Layer 3 of a small transformer language model trained on English Wikipedia (8 layers, counted from 0, width 128).
A neuron adds its activation times its output weights to the MLP's output. To switch it off is to set its activation to zero at one token and run the rest of the model.

Output weights of the MLP neurons that the questions are about. A number n stands for n times 0.0028.
n116: 29 -1 11 -12 -10 30 17 -20 28 -19 22 2 12 -9 -25 -41 1 22 15 -8 -7 -6 -15 3 -12 19 -11 12 9 33 21 -24 10 12 -7 -10 63 22 -1 -25 -16 -25 6 6 -9 1 -15 -3 5 -11 -22 12 12 -18 9 -46 -21 -39 -4 3 13 13 -7 17 -12 27 -22 21 39 12 -30 -10 -10 23 -18 21 12 20 -17 -27 -5 2 13 -22 8 4 -10 -12 29 -9 8 -22 1 -6 -4 -22 -15 0 -18 17 16 4 26 -15 20 -7 9 18 38 -6 8 12 17 -16 -29 7 13 -39 8 7 14 26 -9 1 -27 10 -16 -14
n177: -41 -3 9 -10 -8 45 -5 4 36 24 0 6 21 -19 3 18 5 -40 -5 5 16 5 -9 -55 45 -12 -36 19 35 10 -17 0 -37 -36 6 15 -6 23 8 24 11 13 -22 4 6 -29 2 -3 -2 29 -7 9 33 30 -44 -18 -34 24 -10 -15 46 -4 25 -20 -35 7 -21 -17 -5 -50 -23 -5 -33 22 21 -19 22 25 -13 8 2 27 23 -12 1 13 -18 -21 16 26 -14 8 -44 -38 -14 0 12 12 -10 4 47 1 -28 -1 -25 11 18 -37 26 -41 14 -3 -7 -24 -18 12 26 14 -55 -29 -3 19 30 1 19 5 27 1
n178: 14 26 -12 -24 -23 -23 14 2 37 22 -5 -5 -18 11 30 23 33 -8 31 -14 1 -20 -41 -30 6 -13 9 0 47 -33 27 24 -10 2 5 -5 21 -30 12 -11 -22 14 -12 -32 12 -23 -13 -31 -26 3 42 15 -34 11 -1 -15 32 -20 -7 -17 -20 -30 -9 8 1 6 -48 2 -8 8 -39 -9 18 -23 17 16 -41 3 -10 18 1 -2 28 28 3 -9 4 -7 6 20 -37 25 6 -3 25 12 -17 -28 4 26 -22 23 -12 39 12 -8 6 34 -4 19 -10 40 0 -14 0 -5 -14 -19 11 11 -4 10 -14 -5 5 2 1 -10
n200: -9 33 14 1 25 4 -1 -9 28 7 20 -27 23 -22 -3 -12 -34 17 -25 16 -19 -39 17 10 5 39 -7 41 21 31 34 -16 -20 -4 45 2 10 9 19 21 -11 15 -32 19 24 8 -14 -1 -51 42 3 21 -21 36 -17 0 -22 1 -6 -15 -8 -1 5 -22 -4 -19 -6 6 49 -49 -22 -10 13 19 -16 -4 -8 -8 -9 -4 49 11 -5 -11 -14 11 -13 11 -16 -24 -16 -27 24 -18 27 -22 8 12 1 24 -1 14 -8 -17 -44 9 -38 -1 -33 -38 15 2 21 15 18 -25 -25 15 -52 7 -28 12 36 12 20 12 8 0
n208: -26 19 13 -7 -6 -42 14 -20 -13 -14 13 -21 24 8 6 18 52 -13 -15 -21 -14 14 -38 -41 -26 40 -14 28 22 37 15 6 -9 -32 17 -14 21 -11 2 -14 4 -19 -19 16 56 -16 26 -3 -31 8 -3 -36 48 25 30 -17 -26 -6 -4 -10 64 -9 -37 9 -4 -6 46 -19 54 27 -2 5 -6 -9 -20 6 -26 -2 -36 21 -16 -12 -5 -4 -7 -17 -10 -12 22 -28 28 2 -18 36 64 9 23 -11 -5 21 8 15 10 -38 16 -19 -1 -1 -1 47 -36 -6 -44 3 -2 -27 17 54 -9 31 17 -7 -32 19 -10 -5 -9 -7
n227: 5 8 8 -3 7 3 1 1 10 -3 -24 18 -3 -26 7 5 -12 9 -18 15 -12 5 17 3 21 4 -12 -11 -16 -23 9 -7 0 15 -3 -9 -4 -17 -20 -12 6 5 26 7 -1 3 -7 -30 18 8 11 5 5 -15 7 -2 10 -1 1 14 -3 6 26 16 -18 2 9 16 -8 11 3 -10 -18 -1 1 -19 -2 25 11 -14 -22 34 -16 18 7 0 -16 -29 -33 0 -11 16 20 -1 20 -7 -14 -1 -8 -10 3 4 18 20 -6 5 -6 -9 -30 -6 4 -10 -8 -8 -3 -10 0 1 18 14 2 -8 8 6 -14 10 10 39
n260: -10 3 35 50 48 -1 36 -18 -13 11 62 -15 40 24 -42 -6 -27 -9 -30 -14 -41 0 -58 -5 28 -9 44 42 48 -7 6 25 -26 -32 24 -23 -45 -18 5 -26 43 -12 62 -15 -1 -27 -17 -9 -8 5 -24 -5 -16 -43 -6 18 42 -37 -17 22 11 -12 -8 -3 -12 -34 23 31 -64 -22 11 38 -1 -2 -16 -27 11 -39 29 0 1 10 41 11 14 52 -48 9 -24 22 18 -10 -25 -1 -19 36 18 39 29 27 -11 16 13 49 11 -38 -22 -2 22 -11 3 16 26 -10 23 -14 -51 15 12 -11 26 -65 -7 14 -23 -11 10 2
n265: 12 -22 2 3 6 36 -17 -4 35 -1 -3 23 4 -17 -11 -1 25 -17 -2 17 4 -11 -5 -11 -8 -15 11 9 6 30 -25 2 7 -11 -15 8 -1 -16 -2 -52 8 13 -29 5 2 35 -2 3 5 -16 25 -20 4 0 -9 6 -33 0 46 15 -4 1 -31 6 -18 16 -4 1 2 -9 -16 -29 19 26 5 29 -16 17 -54 2 31 2 -8 -10 -27 -11 3 -4 -7 -10 -12 16 7 34 17 6 -10 -14 -4 4 -23 -3 -26 35 17 -6 27 -22 9 30 -2 33 3 6 -15 -22 -1 -18 15 13 32 -4 17 7 -4 -10 17 -10
n277: -39 19 9 7 -21 71 -4 8 10 2 23 2 -37 -24 -3 49 25 38 27 -35 14 22 29 62 21 12 3 -39 -18 7 -57 -78 5 9 33 42 -17 -7 1 -29 16 -85 -6 -56 -8 2 11 -19 6 -20 24 2 11 -27 25 -24 -61 22 41 -22 0 15 -22 6 30 -25 -34 -19 56 4 9 -19 -15 -41 -17 9 -17 24 -25 -26 -35 -15 -17 -15 -3 -25 -11 6 -23 -8 36 -32 -1 50 -7 -28 14 2 16 41 41 2 -13 2 11 18 -5 13 -3 43 38 21 -44 -47 26 19 -12 16 -22 5 -31 36 3 -11 -35 27 25 10
n320: -2 41 -31 11 20 -26 -32 16 51 -27 -54 -15 -20 21 39 63 -7 24 -26 -16 2 5 7 -15 -40 -15 36 8 -56 -26 -2 -40 -7 6 -2 -50 32 59 34 -28 28 -75 -13 -25 44 -1 45 -29 58 13 4 2 5 26 51 -41 -24 -14 -21 19 -14 -5 -7 3 5 -23 1 -1 39 -6 -40 8 7 -18 22 31 32 0 7 -14 -13 21 -12 8 18 10 4 -38 -4 -5 31 -11 16 -2 -27 -19 -47 -10 7 15 6 47 0 6 50 17 -2 28 17 25 -19 -12 22 19 -34 -31 9 -34 35 11 34 26 -52 -12 -38 -11 -42 -5
n328: 6 -15 15 17 -38 -18 -4 17 23 -11 -3 -18 -5 -33 -28 29 9 -93 -34 -7 5 -20 18 15 19 -22 17 19 13 -8 -6 -2 -14 -4 8 22 -3 -37 -32 7 -16 27 -5 3 28 -9 -26 37 -18 -12 1 13 -47 7 -28 32 -37 50 -6 8 8 -25 -23 -15 77 -43 14 -21 39 6 -26 -18 -7 -43 16 25 32 -56 2 -39 3 -30 25 4 14 -2 -13 18 20 -18 -18 -14 28 27 41 14 35 -27 13 21 24 -10 0 -21 -34 0 6 -11 60 8 -5 -14 -3 36 -23 42 1 -4 -8 42 8 -28 17 -11 32 26 -18 9
n339: -20 6 3 21 11 -23 -14 3 22 5 57 2 22 -6 13 31 18 -4 -21 31 25 -13 -17 -46 1 -7 -18 -11 23 17 1 23 -9 -26 11 9 -16 -9 -3 2 -14 -13 11 4 21 2 23 22 -12 0 10 2 15 5 14 6 -22 1 24 15 39 -22 -4 -12 2 -4 12 -6 8 -14 29 32 -20 -27 -21 -4 -6 2 -24 -12 23 17 -9 16 -21 -5 -28 17 5 10 -42 -3 -19 -6 1 -5 26 -31 -9 28 -49 6 -19 -7 6 12 -6 8 -3 -2 -3 -7 13 8 18 -11 -16 12 -27 36 -6 -2 2 -10 21 -19 -20 -19
n356: 27 21 -27 -1 -22 37 19 18 -5 2 6 -34 23 -5 31 6 -3 -8 21 -20 -3 -8 14 12 -15 -28 -20 -18 -21 8 48 -26 0 17 6 0 -26 -15 -4 -9 -5 8 15 -14 -6 -35 34 -10 56 -21 -3 20 -3 -11 3 -23 9 -3 -26 -24 18 -12 2 -19 29 1 -12 -25 8 6 -23 6 -18 -18 14 -11 2 15 -46 23 18 -25 -44 -5 -17 15 -4 30 -14 19 12 -6 22 19 6 27 33 36 -23 -15 1 37 -3 -13 4 -25 31 1 21 11 -19 -21 -40 16 20 36 27 -18 -10 1 38 -20 -27 1 -30 48 37 -7
n373: -5 -4 0 -10 12 -10 -43 23 -2 3 3 7 24 -3 -19 2 -30 5 1 -13 -15 13 19 34 26 15 22 11 -20 -8 -66 -1 5 16 -5 12 6 -37 -13 22 20 -5 -1 -13 18 17 -2 -24 -3 30 28 -13 8 12 -6 11 6 13 8 -6 -22 23 -15 -2 6 8 -25 0 -3 9 3 -32 -9 14 -2 -8 20 18 31 -4 3 17 -1 1 -3 -16 -15 -14 -13 -28 4 12 19 -2 33 14 12 0 4 -4 14 -14 -13 29 -30 14 21 14 -1 1 8 -25 -15 -11 -8 -2 10 -35 16 12 -13 -19 -19 -15 -2 -10 -16 8
n382: 38 41 -2 -8 4 10 3 19 32 -1 53 0 -24 14 11 0 15 20 6 32 68 19 28 32 -7 -9 8 14 12 -8 -17 -7 -27 -45 -7 -10 16 11 1 6 -8 35 -15 -20 -7 -1 -12 -21 -24 -24 -30 4 -46 53 11 -6 -19 -3 -42 -25 13 -20 -51 23 -13 -43 17 -10 -17 -1 1 -5 8 45 12 -20 33 -4 8 -31 -42 19 12 -2 18 -49 -7 -27 6 26 20 23 27 9 12 -46 15 2 -8 14 10 17 -9 32 41 -27 7 -13 14 -23 -34 -24 9 -10 -4 8 -43 24 -40 -3 -6 -1 -5 -1 30 -5 -12 -5
n438: -9 6 -18 13 2 -32 -6 -6 70 -17 9 -21 42 -13 25 -26 -24 -25 -20 -22 17 -11 29 -26 24 -38 20 -25 20 -19 0 -28 -16 32 21 -1 -24 -12 -2 4 -9 -10 -22 -5 15 21 -11 -10 20 16 8 -13 2 -28 -36 -5 -21 23 -23 -6 10 -3 7 -17 -31 -14 -7 26 6 55 12 17 -11 -7 41 21 -7 17 50 7 -29 -50 2 -20 7 -13 -24 49 -7 13 -18 53 2 2 -47 31 18 19 15 1 -3 -16 -57 29 -34 8 -2 -29 -5 1 19 34 34 -1 16 -20 18 36 -2 29 15 1 -2 14 -36 16 22 -26

Each question names a token from some text and the token that comes next. It shows the activations a of the neurons there, in the order above. A number n stands for n times 0.027.

Then comes g, the gradient of the next token's log-probability with respect to the MLP's output, scaled to length 1. A neuron's effect is roughly proportional to its activation times (output weights . g). A number n stands for n times 0.0038.

" back", then "s"
a: 1 -2 -4 -5 -6 30 -5 7 -1 -5 -5 26 -3 -6 14 -6
g: -32 16 -11 -8 -12 11 1 11 8 0 -27 -3 -37 34 -5 6 41 6 -34 23 7 -17 3 27 12 4 0 -12 -5 -48 -19 -3 5 42 26 -1 7 47 -36 3 -35 -4 -17 29 -11 5 4 35 29 -12 52 10 -14 32 8 10 -46 -43 -8 -10 -9 8 40 -18 -10 -7 -4 5 59 -47 -16 -36 -16 -27 3 24 5 -25 -10 19 -1 15 0 -10 -19 43 -15 12 0 16 -24 -13 23 -13 -3 -3 -33 6 37 -3 31 -26 1 -23 19 30 -1 -2 -14 -15 -26 42 20 -34 16 12 -12 15 -34 35 21 -16 -7 -11 -64 -18 25 35
Which neuron, switched off, raises the next token's probability most? n382

" 2011", then " Mr"
a: -6 -6 2 -5 16 45 0 -3 -5 -4 52 -5 -2 -6 -6 -5
g: -11 6 18 -3 15 55 -1 7 29 -28 50 10 -5 -15 36 -4 -56 19 -21 12 -16 50 -16 -19 -8 22 -13 40 9 -35 -33 -2 -14 -4 22 2 16 5 26 2 2 21 41 20 -9 2 -19 14 6 -1 -32 -25 -10 -46 -19 23 -55 2 52 -47 20 -4 -1 -5 -25 -25 -11 -8 25 26 -1 32 2 5 7 19 7 -31 -10 18 5 -1 -34 11 35 3 12 -16 -16 6 2 14 17 29 -10 -38 3 3 -37 -18 -24 9 -48 8 11 14 -37 6 -31 -5 23 -65 0 -13 22 15 -32 2 11 -11 1 -32 18 31 9 29 17 1
Which neuron, switched off, lowers the next token's probability most? n227

"N", then "M"
a: 2 -5 -6 -3 -3 35 -1 25 0 -3 -3 -6 -3 -2 -4 -4
g: 20 7 -5 -29 6 -25 8 24 5 -8 8 6 -26 -70 -40 5 -11 2 10 -6 -12 -28 1 -10 -60 17 40 20 20 -17 -22 -10 -22 20 9 -4 28 -16 14 3 16 24 -38 -49 -34 38 23 33 11 -9 -8 -9 -9 8 -4 5 -21 4 -8 9 25 -23 -24 -6 22 15 -14 3 18 11 6 -15 -1 -9 -14 27 -66 0 7 4 -5 15 -9 -6 9 -44 -1 21 60 -6 -43 -9 59 -18 -13 28 13 2 -7 37 1 -26 -21 13 -13 55 9 -25 -3 58 -5 15 -4 13 -22 -7 -12 20 42 5 -23 1 -15 41 20 7 4 -12
Which neuron, switched off, lowers the next token's probability most? n265

"na", then "'"
a: -6 15 33 -6 -2 59 -4 -2 -1 -5 -4 -4 -2 -3 -4 -4
g: 71 18 21 19 13 -22 -30 20 -48 48 8 -44 -13 56 -19 2 5 -16 -15 19 -2 20 2 38 17 -16 -15 -42 41 -7 -24 34 -15 -8 -14 13 10 -13 -43 11 -19 -14 0 9 -26 27 -10 -36 -3 -2 8 5 22 2 -1 -18 39 11 -13 14 -9 -35 2 50 15 -12 3 -19 -27 -1 -43 31 15 -9 -1 3 -17 11 -21 -8 4 -17 28 -23 1 -10 7 0 -38 -36 -19 13 23 32 7 -20 -20 -6 -16 1 -6 -6 7 22 13 -29 -18 29 18 -23 -9 2 -6 -26 36 -6 32 -9 9 -16 -32 -2 21 10 -17 -6 11 81
Which neuron, switched off, raises the next token's probability most? n177

" Pro", then " –"
a: -4 39 36 -5 -4 25 -1 8 -1 -3 -3 -5 11 -6 -6 -1
g: -65 -3 51 -31 24 25 -17 -29 1 -16 3 7 -8 -11 -39 25 -15 -1 -1 0 17 -26 30 49 -4 39 -15 18 -5 25 0 3 -37 -13 21 -26 1 -32 -27 -2 8 10 4 -22 47 7 -10 1 -22 26 12 7 1 2 4 15 -2 8 7 -23 18 -2 -39 1 -48 -1 3 6 4 1 -9 23 9 9 12 -46 10 -1 -19 12 38 -49 8 -25 20 11 -45 -30 5 22 46 19 -36 -8 29 36 40 6 23 39 13 22 4 11 -26 -12 -30 -28 -8 -48 -6 4 -7 -40 28 29 16 14 28 4 -3 -21 11 17 -14 -14 10 -44
Which neuron, switched off, lowers the next token's probability most? n177

"el", then " on"
a: -6 1 -6 -3 -1 49 -2 16 0 -3 0 -3 -5 16 3 -1
g: -3 -50 -1 -13 -32 26 16 -15 -19 22 13 19 -7 -27 -26 -8 18 -12 -46 -15 2 -11 -17 -15 4 13 0 -5 35 44 -15 -42 -37 4 -7 40 27 -5 -38 37 7 42 4 -1 10 28 -18 -5 -26 21 25 -9 -25 -17 8 13 40 24 7 -46 -8 27 11 -11 -24 9 -42 -4 -4 -32 -8 17 26 3 1 -3 32 6 27 -5 -36 -20 14 38 -16 -11 18 -18 6 -5 -46 40 -2 -34 12 32 -14 -16 -26 -18 63 -6 -18 -2 -22 -22 11 41 15 -25 -3 9 -8 20 37 10 0 -20 -27 14 46 35 35 -1 3 -10 -21 -4
Which neuron, switched off, lowers the next token's probability most? n373

" 1954", then " ="
a: -6 -5 11 -6 10 52 -4 -5 -2 1 76 3 7 -6 7 -4
g: -4 5 11 13 -6 23 15 -21 -2 51 -21 -1 17 -26 -23 3 26 -17 -14 -34 -1 -31 41 10 -11 38 20 2 14 20 -5 63 11 9 9 -18 -37 -34 -30 0 18 -4 -12 27 -4 24 -6 -2 17 7 0 16 44 -9 -24 34 -9 5 1 10 -9 -34 0 8 49 8 51 -4 19 -32 27 7 -1 -13 -9 -26 -17 5 -25 12 8 34 16 -2 -3 52 -14 28 5 -19 -37 -15 14 -28 0 -7 -19 -17 -18 5 -10 14 24 -22 -23 -34 -40 30 -17 -11 -26 -25 26 14 -4 38 -18 -17 10 4 33 -25 -27 -60 -25 50 -45 -9
Which neuron, switched off, lowers the next token's probability most? n328

"s", then " coach"
a: -6 -4 -5 -4 -1 45 -2 4 -1 -1 -2 42 -4 47 -3 -5
g: 1 5 -12 8 3 -15 24 26 12 -22 12 4 -16 -32 9 8 22 23 14 8 -21 7 7 -36 -21 -26 9 28 -25 15 -18 6 33 -2 44 -32 8 36 24 14 -49 0 -19 6 -26 -27 31 9 45 -4 25 6 15 26 -12 39 -51 10 -8 -29 -3 -5 -11 -43 -42 27 -5 15 16 27 45 -25 7 -42 -46 20 15 8 -8 26 -8 12 -28 19 -41 27 -24 -11 40 -45 -4 19 -29 11 -38 -12 -38 -31 -1 -28 34 -12 -1 -12 5 -9 1 33 19 28 -16 2 -15 -11 -1 11 -12 -8 55 20 1 6 -45 -2 8 12 22 -7
Which neuron, switched off, lowers the next token's probability most? n339

"From", then " January"
a: -6 -1 -6 20 -2 37 -1 -6 -2 -3 -6 8 -6 -6 52 -2
g: 27 -26 20 8 12 17 25 -38 10 -40 1 -20 -35 21 17 -2 -25 -3 -17 -35 -10 19 6 -30 -42 -25 -21 44 -21 11 3 -14 25 -6 -7 1 6 -7 -32 23 9 4 5 -13 15 5 -26 -38 -17 12 -3 35 39 13 -34 -13 6 8 1 9 28 -4 48 7 -18 52 -1 0 -1 30 7 23 34 16 16 -14 29 35 27 -39 18 8 -15 -39 13 -27 -37 12 -7 19 -11 53 33 27 6 28 14 8 -25 -1 -7 -20 -55 -25 -26 -60 -22 0 -15 -18 1 36 -33 14 -6 3 36 -11 28 -18 -7 -7 17 25 0 6 -17 -25
Which neuron, switched off, raises the next token's probability most? n382

".", then "\n\n"
a: -6 -2 -2 2 -6 22 78 -5 19 -5 -6 0 13 -4 31 30
g: -8 -28 0 -14 25 9 -51 -25 69 14 29 25 22 -32 5 16 2 7 29 -16 7 -42 9 -9 -29 8 -21 -27 -31 9 20 -14 -18 -23 21 -4 -23 -48 46 -4 17 22 -19 -16 20 28 -5 10 -14 2 5 -13 39 -3 -1 -5 -19 -9 -2 -9 28 -9 17 -12 -7 24 -6 -11 -15 -13 -4 38 -20 19 20 -1 -46 -12 -3 22 -30 -14 -14 -34 -10 -17 -13 -30 21 -18 31 33 -34 8 41 57 20 16 14 14 -7 -39 -25 3 9 6 -24 17 -15 21 34 -20 47 7 -16 -26 36 37 12 13 -7 6 -24 35 -15 -13 7 -42
Which neuron, switched off, lowers the next token's probability most? n438

"y", then " began"
a: -4 -6 21 -6 -6 39 -2 17 -6 -1 -5 5 -5 3 -1 -3
g: -2 -19 33 -12 17 -35 -26 8 26 -22 19 -7 -28 -27 52 9 -34 -10 29 6 10 -3 -47 21 -31 -18 -10 39 32 -33 20 29 30 0 -17 -35 12 1 -9 46 -24 0 27 25 -28 6 4 8 -22 11 41 17 18 -27 -20 2 25 27 -16 -43 -18 6 12 -33 -39 28 14 11 -36 -41 -19 -2 -6 -12 -11 -13 25 -6 9 30 43 8 3 19 -23 -30 -6 33 5 -18 13 -2 24 10 20 30 -9 37 -6 -38 36 -8 -7 28 0 -31 -24 19 -20 -34 34 -35 34 -31 -20 -14 14 -7 6 -1 -6 29 10 -22 23 -4 -14 -9
Which neuron, switched off, lowers the next token's probability most? n277

".", then " In"
a: -5 -3 5 1 -3 30 80 -6 14 -5 -3 -6 9 -4 15 28
g: -34 -11 11 -29 43 0 37 -24 8 29 -7 8 52 -4 25 1 -9 19 18 -15 1 21 -7 1 -5 16 10 20 10 -29 -12 -8 -2 21 -27 -16 16 -5 -31 26 -29 -35 -20 -64 -13 13 -7 13 -2 -15 28 -13 -11 -10 -1 3 37 -44 -7 36 -24 -16 -11 -29 30 4 -12 -7 -3 -7 32 -1 -42 -24 6 -23 0 3 -6 -3 -24 9 2 5 -12 29 -2 55 -15 -72 16 -11 6 -20 -8 43 21 -18 -12 -24 27 -18 46 32 -8 -13 -19 2 -12 -2 -11 -23 -26 4 19 2 22 8 -24 -52 20 21 25 35 19 36 43 31
Which neuron, switched off, lowers the next token's probability most? n260

" language", then " for"
a: -6 -3 8 -5 0 29 -3 -6 0 -6 -6 -6 12 0 -5 -6
g: 56 0 -44 0 -30 -33 -7 12 -55 -13 33 -2 7 18 -30 -1 -30 -10 21 4 8 14 13 15 11 -16 -15 -17 11 26 36 -9 14 40 -3 5 17 -36 -22 7 -19 -38 23 23 10 30 -21 -12 -8 -20 -26 -20 4 -44 24 41 -4 -23 19 19 23 24 8 15 -2 -14 -32 12 12 6 9 -29 -26 -7 35 -17 31 -33 23 -30 -4 -19 -8 43 10 1 26 -21 -7 28 -37 6 7 -42 -23 1 -36 1 46 -23 20 30 13 25 -2 -4 -11 25 6 -35 18 -39 -17 -1 22 13 -23 -1 1 -41 -13 24 29 -2 7 6 -11 58
Which neuron, switched off, lowers the next token's probability most? n227

"n", then " Pel"
a: -3 6 -3 -3 -2 48 -5 0 -1 -5 -4 -6 -5 14 -6 -3
g: -35 9 -29 14 22 1 0 -11 -7 -10 4 12 -4 -9 -24 10 -10 5 -8 4 -17 20 -6 20 -31 -21 23 -2 -14 -7 16 -16 -11 21 -20 36 10 33 51 -53 28 -4 -9 -32 13 32 9 -30 22 16 -6 -63 18 -30 -38 -1 -42 -21 -13 47 19 3 -7 -5 54 -31 -45 -35 25 9 -2 -15 7 30 27 27 -8 22 14 5 -13 -14 -8 14 -4 7 27 -12 23 -5 -2 -27 22 15 29 24 -9 -13 -29 14 -26 8 4 -10 11 53 -27 -33 -3 30 3 1 -5 34 -27 -42 -38 -16 25 -25 20 27 -36 -18 25 33 19 23
Which neuron, switched off, raises the next token's probability most? n320

"itive", then " history"
a: 3 -4 23 -3 20 41 -1 1 -3 -4 -5 -5 16 -6 -3 -6
g: 22 -8 -40 12 22 -36 6 -3 13 10 -8 9 28 -29 7 33 -12 9 43 -39 17 17 -54 -28 1 5 -6 25 -1 41 17 48 -28 -81 -15 0 -14 -4 12 -10 -17 1 13 -19 10 26 2 -21 -20 4 -41 5 15 -16 13 18 -72 12 2 40 10 -9 -10 3 34 19 48 18 -39 41 28 -19 -2 27 8 -25 -2 -6 11 36 21 15 -2 -27 -28 -21 -7 19 -39 2 -10 -14 4 7 8 -11 -10 12 11 -10 -22 -1 2 -5 17 -28 1 30 3 -26 -39 10 42 -20 -8 6 34 -21 -6 38 -3 -24 -15 13 1 11 1 -23
Which neuron, switched off, lowers the next token's probability most? n208

" presented", then " by"
a: 10 0 -5 10 0 33 -3 -6 -2 -6 0 -3 0 -3 52 -6
g: 19 19 -24 -18 -28 15 -11 -7 24 50 -27 -22 9 -43 -12 -9 2 -8 22 -24 36 5 11 -2 -8 19 11 11 6 -11 -11 -13 40 6 1 56 2 30 -7 -32 -28 -21 -9 -29 -6 21 20 5 11 -38 -27 26 17 4 15 22 -2 -14 -6 15 -21 -29 -31 -15 21 -45 20 18 -7 35 -45 -9 43 30 5 18 8 -4 1 29 -17 21 26 -13 8 -1 -4 10 -26 12 -41 -19 29 -29 -12 -8 -26 12 -41 7 -31 -44 11 7 43 -15 9 -49 5 18 9 -49 25 5 31 -15 -21 20 19 0 6 41 -9 8 24 28 -55 16
Which neuron, switched off, lowers the next token's probability most? n382

" 2", then "–"
a: -2 -6 -3 -2 19 39 -5 0 -3 61 -4 4 -6 -5 -5 4
g: 10 -2 -22 -27 37 46 29 -13 54 21 -11 -14 16 24 35 -12 -3 -37 2 -9 -25 -14 18 7 12 8 -33 -4 -4 -39 -21 2 16 34 -16 9 13 -28 -21 2 6 4 16 -10 56 -3 -4 -18 -4 -14 30 -7 -7 -57 12 -3 -21 18 -44 -15 13 -9 -17 -1 31 -17 -47 -28 1 9 -27 -21 25 -16 -4 19 -5 22 -20 7 8 -20 30 -6 -41 21 22 -34 8 7 -1 -3 5 -29 -15 3 -41 -45 31 28 -35 45 -11 38 -38 -5 8 -16 9 49 3 -26 -15 -5 7 6 39 -6 34 15 30 29 5 13 33 -26 9 -5
Which neuron, switched off, lowers the next token's probability most? n320

".", then " Olymp"
a: -5 -6 13 2 -6 36 -6 -6 34 -4 -3 -6 -5 -4 -6 -3
g: -52 -32 28 20 28 -20 -8 -21 -5 -11 19 20 38 1 19 29 -2 14 -6 68 -3 -31 -26 -13 -19 4 -43 50 27 -7 -25 46 -44 -39 -13 -14 -27 0 13 16 2 20 27 -7 8 15 -8 -21 -17 39 38 -7 13 9 5 -12 -33 -26 24 54 22 -8 -33 -34 8 -18 -14 -31 -11 2 -26 -24 -8 -15 -36 -11 37 34 -20 -15 17 7 13 -17 -1 -3 20 -14 40 17 9 -5 -50 10 15 15 -9 -5 53 -7 11 8 -8 0 20 -11 -18 18 -46 -11 22 -25 15 -26 12 -24 0 -3 -5 21 23 22 4 -9 11 -4 0 -3
Which neuron, switched off, raises the next token's probability most? n277

" about", then " body"
a: 48 -1 -6 -6 6 22 -6 -6 -6 -2 -6 10 -5 -5 0 -5
g: -48 -11 -21 -67 8 -22 9 23 18 -37 -18 -9 1 -22 1 -29 0 22 2 -13 11 -21 -55 10 -22 26 -6 51 6 17 -13 8 -3 -31 30 -1 0 -1 85 -10 9 -22 8 -19 -32 -8 74 8 22 32 0 11 25 6 45 -10 9 -40 -14 -16 -11 -9 -19 -18 -31 13 15 -15 -10 31 25 -5 22 2 -12 -11 19 -19 20 16 -2 2 -4 -9 -19 28 23 5 29 3 0 -20 -4 29 -1 -20 22 7 25 -16 9 -1 -41 -22 23 13 3 4 0 17 3 -20 35 -12 4 3 20 -9 -12 5 -10 30 -6 -48 26 13 -2 -59
Which neuron, switched off, lowers the next token's probability most? n116

" Single", then " with"
a: -2 -6 -6 6 1 28 0 1 -2 -3 29 13 0 -5 -4 0
g: 29 -7 8 3 -39 7 5 39 -5 12 10 -25 10 -8 -27 -30 -39 10 -5 -4 38 7 -1 42 4 -1 21 -27 -1 -13 5 -4 -27 2 -8 -23 -3 14 -41 -2 -3 -16 25 9 -28 -2 8 36 -27 -19 -26 -21 -36 -11 12 53 31 -7 -18 -21 -18 -15 -59 16 -24 -41 -41 33 -11 31 3 -14 47 -45 22 1 14 -2 53 4 31 -13 -6 -25 30 -29 42 15 -38 11 12 -17 -3 -3 -24 1 -13 32 49 -20 7 23 4 -14 -4 -2 15 -36 30 1 55 -30 5 26 -4 25 12 8 12 -8 16 10 -25 -17 7 13 -8 28
Which neuron, switched off, lowers the next token's probability most? n328

",", then " he"
a: -4 -3 5 7 -6 36 -3 -4 -5 -6 19 4 29 -4 0 -6
g: -54 -31 -20 -26 23 -11 15 -9 24 -1 29 20 -52 27 34 -30 -17 -6 28 7 11 -31 -20 9 -2 -5 -22 -34 17 29 -5 -8 -6 24 6 -9 -5 -3 25 -32 17 14 23 -13 7 40 -9 -14 8 -29 5 10 39 -12 27 -56 -26 14 -3 6 -25 26 44 -48 -14 15 18 -15 -23 2 25 1 12 22 -42 0 -3 -19 -8 29 29 49 25 -27 -48 -10 -11 30 -32 -9 -25 11 2 -19 26 -3 15 -36 -22 -6 37 30 3 4 12 -8 21 -7 -25 -16 32 11 -21 4 -1 4 7 21 9 -48 2 32 10 15 47 -21 -3 -22
Which neuron, switched off, raises the next token's probability most? n328

"-", then " 2007"
a: -5 -3 -6 -4 9 34 -1 -1 -5 -6 4 7 -5 -4 -2 13
g: 7 -31 -23 5 -14 -7 -9 2 45 -19 -2 -2 9 -9 -39 -3 7 -28 -8 -25 -5 5 1 -45 -11 29 11 37 18 42 -19 -9 8 -7 -4 -41 2 -23 -48 -34 -14 -26 28 -31 2 26 25 -6 -4 13 -9 9 10 16 12 -3 -22 2 -16 7 12 -6 2 8 -38 16 27 2 -21 0 25 -13 8 -21 3 -18 39 -35 -6 34 -2 2 -9 17 -30 -13 32 18 8 0 -11 47 -17 68 22 16 45 45 27 -28 3 36 -23 -22 56 -42 18 -28 -13 21 -17 -8 -8 -24 38 -8 11 17 -3 -40 -28 36 13 11 6 15 -9 -44
Which neuron, switched off, lowers the next token's probability most? n208

" body", then "bu"
a: 1 -3 2 -3 -6 25 -3 2 -1 -3 -5 14 -5 -3 -6 -6
g: 18 27 -19 -14 26 4 10 -5 -1 32 -13 0 -16 -57 16 -35 14 12 -2 -31 -23 32 22 3 15 6 -5 10 3 -34 1 4 28 9 2 -8 32 47 -42 43 -23 -3 -21 -9 -12 31 -33 16 31 -27 -20 8 -20 40 -13 -6 21 18 -20 -58 -5 -15 -36 10 0 -2 -15 16 2 16 24 -43 -15 3 -15 35 45 -24 4 6 -41 -9 22 24 45 -9 -5 -21 19 3 -33 11 3 -24 -12 -5 -26 8 -73 30 -12 -54 11 11 -5 17 1 -16 -11 17 0 41 -23 37 -13 6 -23 23 21 14 -4 -13 16 28 -11 18 -6 22
Which neuron, switched off, raises the next token's probability most? n339

"S", then ")"
a: -5 11 -3 -1 -1 44 0 19 -1 -1 0 -6 -2 13 -6 -2
g: -29 6 -31 10 -10 -4 -19 7 -59 61 4 -33 1 16 0 38 6 -32 -8 -17 32 33 -43 33 13 -11 -11 -18 32 -25 18 -5 15 16 9 -28 -15 27 -36 -33 -20 -33 5 19 -7 8 -8 -19 6 -30 19 -32 -11 23 1 18 50 21 -15 29 -11 7 -14 -8 14 -5 2 30 4 -10 -23 -2 24 50 -8 -2 8 16 -16 16 6 -33 37 -1 11 22 -19 23 -26 -16 -7 -14 -41 -26 17 3 6 -23 -6 33 6 9 -1 4 26 -30 -6 -13 -11 -12 5 47 6 19 31 47 -19 50 -4 5 -13 -41 41 -29 -39 -23 -16 5
Which neuron, switched off, raises the next token's probability most? n227